Layer 7 of a small transformer language model trained on English Wikipedia (14 layers, counted from 0, width 128). Numbers have three digits each and are written without spaces.
A neuron's activation on a vector x is GELU(weights . x + bias), where the dot is the dot product.

Input weights of the MLP neurons that the questions are about. A number n stands for (n - 500) times 0.0016.
n67 (bias -0.123): 373384843400221396504375495434295257850700766720317443632495593814556583425518500690833314362537623239636277620241373550601404468721540450528468449377429604550439518486646677421261447617613522420482576811478649356500559236769312256570407513532445638539616354477271577664619518624521434268478495748491355656469370692588730415319415705486416237536684387573399347786517249585505545219472
n68 (bias -0.060): 470516232535319605615787445625520481427570199365561595434492671390396480580681448420446595688543362665477465534566364647719382449508446480452365572629466586567357603329439473428291496515562682419511626475477380438630663524478712651613281481126668622660508458465381430560390524437493681748647306314317671812492309669420441234473615680707576381589342355507349326533678414458524539472607
n78 (bias -0.097): 374542412533665448507538466685580474411522496544416429530662587433203481394412616305319584465504406598683605504246325437559749360670707659428508401534583399500359523437409496488385370575452678614467489445518515307523307554464622352565576610700744450393379856530297296525380595398427745580670481500536705511438405677508557599597448388646561515448459643574366548445274767249420500492211
n97 (bias -0.118): 491418396423568603655500306366289592700590437519626390651539677571366614368402487214420415366471445506706445550410526513493526533480592705490471500532484580422379464590475569454663525485510559364603595641509593567387363533595427324587503671510529665521664472448611423472503369536644463388252369583516654423553520545418572576478234448516654554599456568446463640433491597678653192438490
n115 (bias -0.104): 446474489344496574463405290558794419371288515338434369452661514478629606493577692496603442577680534470694515500400582607563642606598706399659764447489655455658543455393489417763659436493470446299396318493384848330291537508678467566493568533373519578585511605175372256298540455475503421500548607411656544564504398481390587467567401496225595496537540237588424552516316743228530481410557
n185 (bias -0.013): 312773598557446492492336372750622306614427684504289621358230461535492313403564480602477582507450357698492635587423446405593457504663602562723644374469504584411048324416444579567473445577675459485418334553433397610693462687537462386478398489535535544558591463438708462390284492565600581547523477809399481643594484852445173496347572623500469605359455482533571466411589781398333695391438
n222 (bias -0.091): 427491458648474348433595658760452407626572641508496619415491512385465414637692487634546554472381406581542644554508657319186389345371240517496263418521488636277447245809488798552407410698799686679479354647504226529376445588459630572492474513462623556605333661274651184714636384468322447656546715588550589431558440744522646450335391173649556542420726504372216289215563432391530610620293
n225 (bias -0.125): 481456434666628373719618360361476532469512387492531399877624744221403035597504677614425372624460572725623373594409690476550464440355374669241250313640635583508477447492446752418437412739496361453512586605562543445568484488663571555439398207608440421576434604556410614678500371553611389211657607409593425458383755620349544500655402484480297274610500549571423599533407316555371571500355
n227 (bias -0.137): 264511464555356712626653445326267562601566493511288427573599428540731667332457413496380668507386566670529551414478540485280603515689403456802522283845614555286567347391489604455485468654485610629486471473161358493430417720416424453465463378518610420417543475673356620514411403600514359493471678693618573336504299423575396493693424357493407647533424563479312435550657511348570617619608
n289 (bias -0.036): 349623658348423721361615500406525440218416531317291271564553552512508627256540658504217527431553249423653879662600564504564451565447484577430553294298363625423349750464602484706520477535652433421597689507610524556601644350546329508465488737431383367611516347714619612450539218584541597492512500600618524301492373541282410480364484617166615729608619546720395600437328536750382331618508
n313 (bias -0.055): 439507441586473417359571400465524424431553610553412464414560324473371527594719521442497371368553477493660510523652324434398570621661516574287352374410455527399478544450571484537671468744503626259494487427594414418600592469510402516641585510664683576440422632493382490459361416578512625486628480754681579364451483390779524320775457377530378663553516456713568477493413643271416447403254
n339 (bias -0.073): 679555542454449400687559355503316265737478440408528468353677437396613193525574289581521416419327294714468310525615310439428424620649627551606475658662434367525344500525574521482667517637482290433709630461364611614468351489421713536538493458493302548534701640529652496633437529415557548372355461493363471527430533514522522610536412565712482205507758414564239493492457666666369428522533
n411 (bias -0.078): 480267488813689545295467451591404557379565600876420315504784462660350637229846424613654552496656549731664520272378508415491640438554468442259608283451456480397370396394548600240484543438687540464334512769659626512447622487625641273539525520344578446601440428529734670523571500488546271475302658390472402465556467615437500564398593381230487540233790492342468532410306504395695422405496
n420 (bias -0.091): 577516622364338652496254257761479408480532555452394329484670560705623496347563517422580433397738735500456319390624456420653642569529488423713447537629512271581446721840386520492353612469376500302224496764242776615431361583396718488446599543561331313630286555524294456550426304447418663586488492556418444508335492447360659536400658536536557630412920419413617564357545343488504612313541
n433 (bias -0.108): 597482431574151518522563509487302918374785710730491599750359590557196612539483495482287380608315584376605562315399553439505513536753374518353553397386479662283665612815491179459631576747478436461466332568504478430557278723513591557513630513535843496300453538654478422337653527256508212617435770570414391609380670544567393461452487456338478810317712500698436404155455447357456526598299
n511 (bias -0.052): 531441542496336518511441202672296468457681588607514376410674376500493596380422429441418366538533689507511431691536561436198522430412553522551456411297728558351434493471458363444382643490601377607399231490683443568398536657611482640392566649380841568366351616344536314386447302541658580515632737575525583476320651456363504689464667370464452571768532345616503654489524645529467673493423

Each question shows a token from some text and the vector x that enters the MLP there. A number n stands for (n - 500) times 0.01.

"p": 574688462572544382321480659438388525609571473564538698586478448541433433501485686490721402665570715553416614567484469357468540455583607512443451502430377482807549586532512397513518522212582602486547491279722653649448490354504517524506269445527464511414500481528536573363514473346459429429521471404277574318603458437529513513539268415545487494594277767313511523553237403448436609647419
Which neuron lights up most? n78

"arn": 775580743664487373515496490499450504549612476543486319391507369464399806570384560440748468678509716529389615478483533551548555595551435520420434443273422462500547438490428449572514506254557747490465598393644582748547645531475445417483442512390438255391429385286575598340545707186533448543543443431361574303503588432545517521491290460508433511541480736406676448450301405626469467592575
Which neuron lights up most? n411

" which": 699716629485579407554568627417455543444498583518509664618598383504460574422392409544672504664534626506427471460465598554378399468589320403480439478346307461576534534502546528446563722326662555594560464240528470651583611472431341488550344578310586307560501553381533558288523679113476497465503525522312616323573588383391568414429374364475526542649270622479619506458499465581524572715416
The most active neuron and its activation: n511, at about 1.3

"ers": 506643480664346506347541505308658468511555441464573707567508300449497493559225450371606397481611689577523360409383560656472511571636462310589454651461402498649614520499389502483622631522523672594499505279632696587515683532329453517560527391479515283538467615546480574467622536302538596437383458628155612414570424339420514408553406575417386666606524521428614556502327504373450370504502
Which three neurons fire most, strongest first? n313, n433, n115

"ing": 601698717401499367428496402510504508458584570646510588488696263505516507510456538427548558583519607656458450541468494502542576574555627448460475490487436353568563568423451549569410580407591714423487576402666651767493610376365472478532442471459541238476390530376546592391528565146593499356544453443224668299575531262363582378413273449627446449682460616397493565545411424557498602654427
Which three neurons fire most, strongest first? n420, n511, n339

" |": 568616784660492354469439417480514519572430486419540715503404364516547434548493479494724476665464533428504626347575537523555425532550530576640367434450314502708462581388583619552505533328594584454519516200668571748522600527440598430519406455475524451461385444462384583391579510391660519622536439456221691311675615317443472426304356532512374503536381473311591499423354520452548395749500
Which two neurons fire most, strongest first? n185, n68

"ob": 459533669608523441391393559373464507616450467403445553350458307465481621560541412350783476700435788494480453436522654760653538510648470370484334498380364373602635382438440426601548589346529522680494441362623678628510648554403443555554487450504494311421458545390565631419605597361473605473482508585422525513533544426559555392549296495405459489509393679233692568321413717257487584453433
The most active neuron and its activation: n115, at about 2.1

"ore": 486660577519405548464543603271409528489487621593523819605440278283466481429332596473575534570653621550488454527454595597415592441673327486493426407578443501603596478658509539338676642357535645615664533178614634657591524546239426493515447415581481178374420479436378547424544551370507523344569501651307607257530450289489489425479369685437450525577434590395630658452438445404421516612532
Which neuron lights up most? n227

"iv": 741464489550455444480295553430527427647397457322613721569511260530358694614479556351752462668384558450409499439484577705552426526672382544444436556427311548599521478451345536537479662364503648422522536264561609717448545424345601421522213432488471509429489564329633503444586506256538612400455470637394674401514465424498633460530387581498392524555404705227614607416389591406623677678518
Which neuron lights up most? n97

" for": 523615658461434418503547441504585433412371440461538551498604344586498539447447533442644511522537748607580541496313586513473446468601453541523402414514428465482514551581486500493582585350571739499631577206734522697547624496343512512562392314545479181479353474376469468385604646321514497301618442578243675437562630455432647459483270460423411493671399650411767573422348560459527474676345
Which three neurons fire most, strongest first? n78, n313, n225

" w": 664705586350588452503478628378520585545638641404650754593544354577372401447431611496757599576479683518289507369447578504473394601555425468378364432406463504595583479557435421515451715465556676464456515299578579760522509472411491466449207499532557274451389418437451553270580646260514461467553523446379547362569526401406612516464322569690384515585368619535598521551258560491535466595402
Which neuron lights up most? n433

" and": 496732635491575396582501575483501495538419601498585720363638358451528559513353546442717499736553568510535588537523573396435396597588412579448453414348277492548421522469459568576544615482563633454634484301619408695536497443378414455573426455417411300556474578404478513377610541197578518349612526613206677492552657458290453394386400459611474454732350707319483565544394532376460436632412
Which neuron lights up most? n222

" sp": 641715386497641218470426562468564528437637574348523760467534389549472488536500550366693583719497642643383545425409514531466608516628489466482396557478426474758577580343347522621445695448553538537559483476632639727404571452409451438508325448503529437495350376514455569321591554304473565429429611468300698478557446361423602415360358493508415623625251699346572466439377507469416544545466
Which neuron lights up most? n68

"E": 613613540640447436442457407461578486574511548545596649564387477624497708456523508426816389656580538462386471410525598575413434546549534596374356532420259441534567614491389482435495649423494584613630540213468630730461675588336496568581417433508510529527380515430600659260597432471483504349507483603384537172626456382468480488596270607468299402707359545427665475417306490297563559584417
Which neuron lights up most? n313

"ri": 460427761508407446379452549522424437461540662545364606447487328552353526699516562452655446622507627511476378562482555478502489536548479384429326409403591230514476601492531434656336719185530582521590484343564667656628627440415513678430501235454412422306432401510433656422525524439646644489633404532517669320685581493419729435476341582515366540577464620325595442560337412482580679560556
Which three neurons fire most, strongest first? n67, n420, n511

"he": 659508676570322676512386476348431494559622544625363646527438404434441617686300576498641521517540505506574465411326627579392469417568294576561432365472385526432512572506395639569379798448448652699627422317629550603535727563435478578487400471417333343345432362533440693404623466483484490317619553482368613320674521462531510365420294447610358504660438577494479644649321491585661567439370
Which neuron lights up most? n67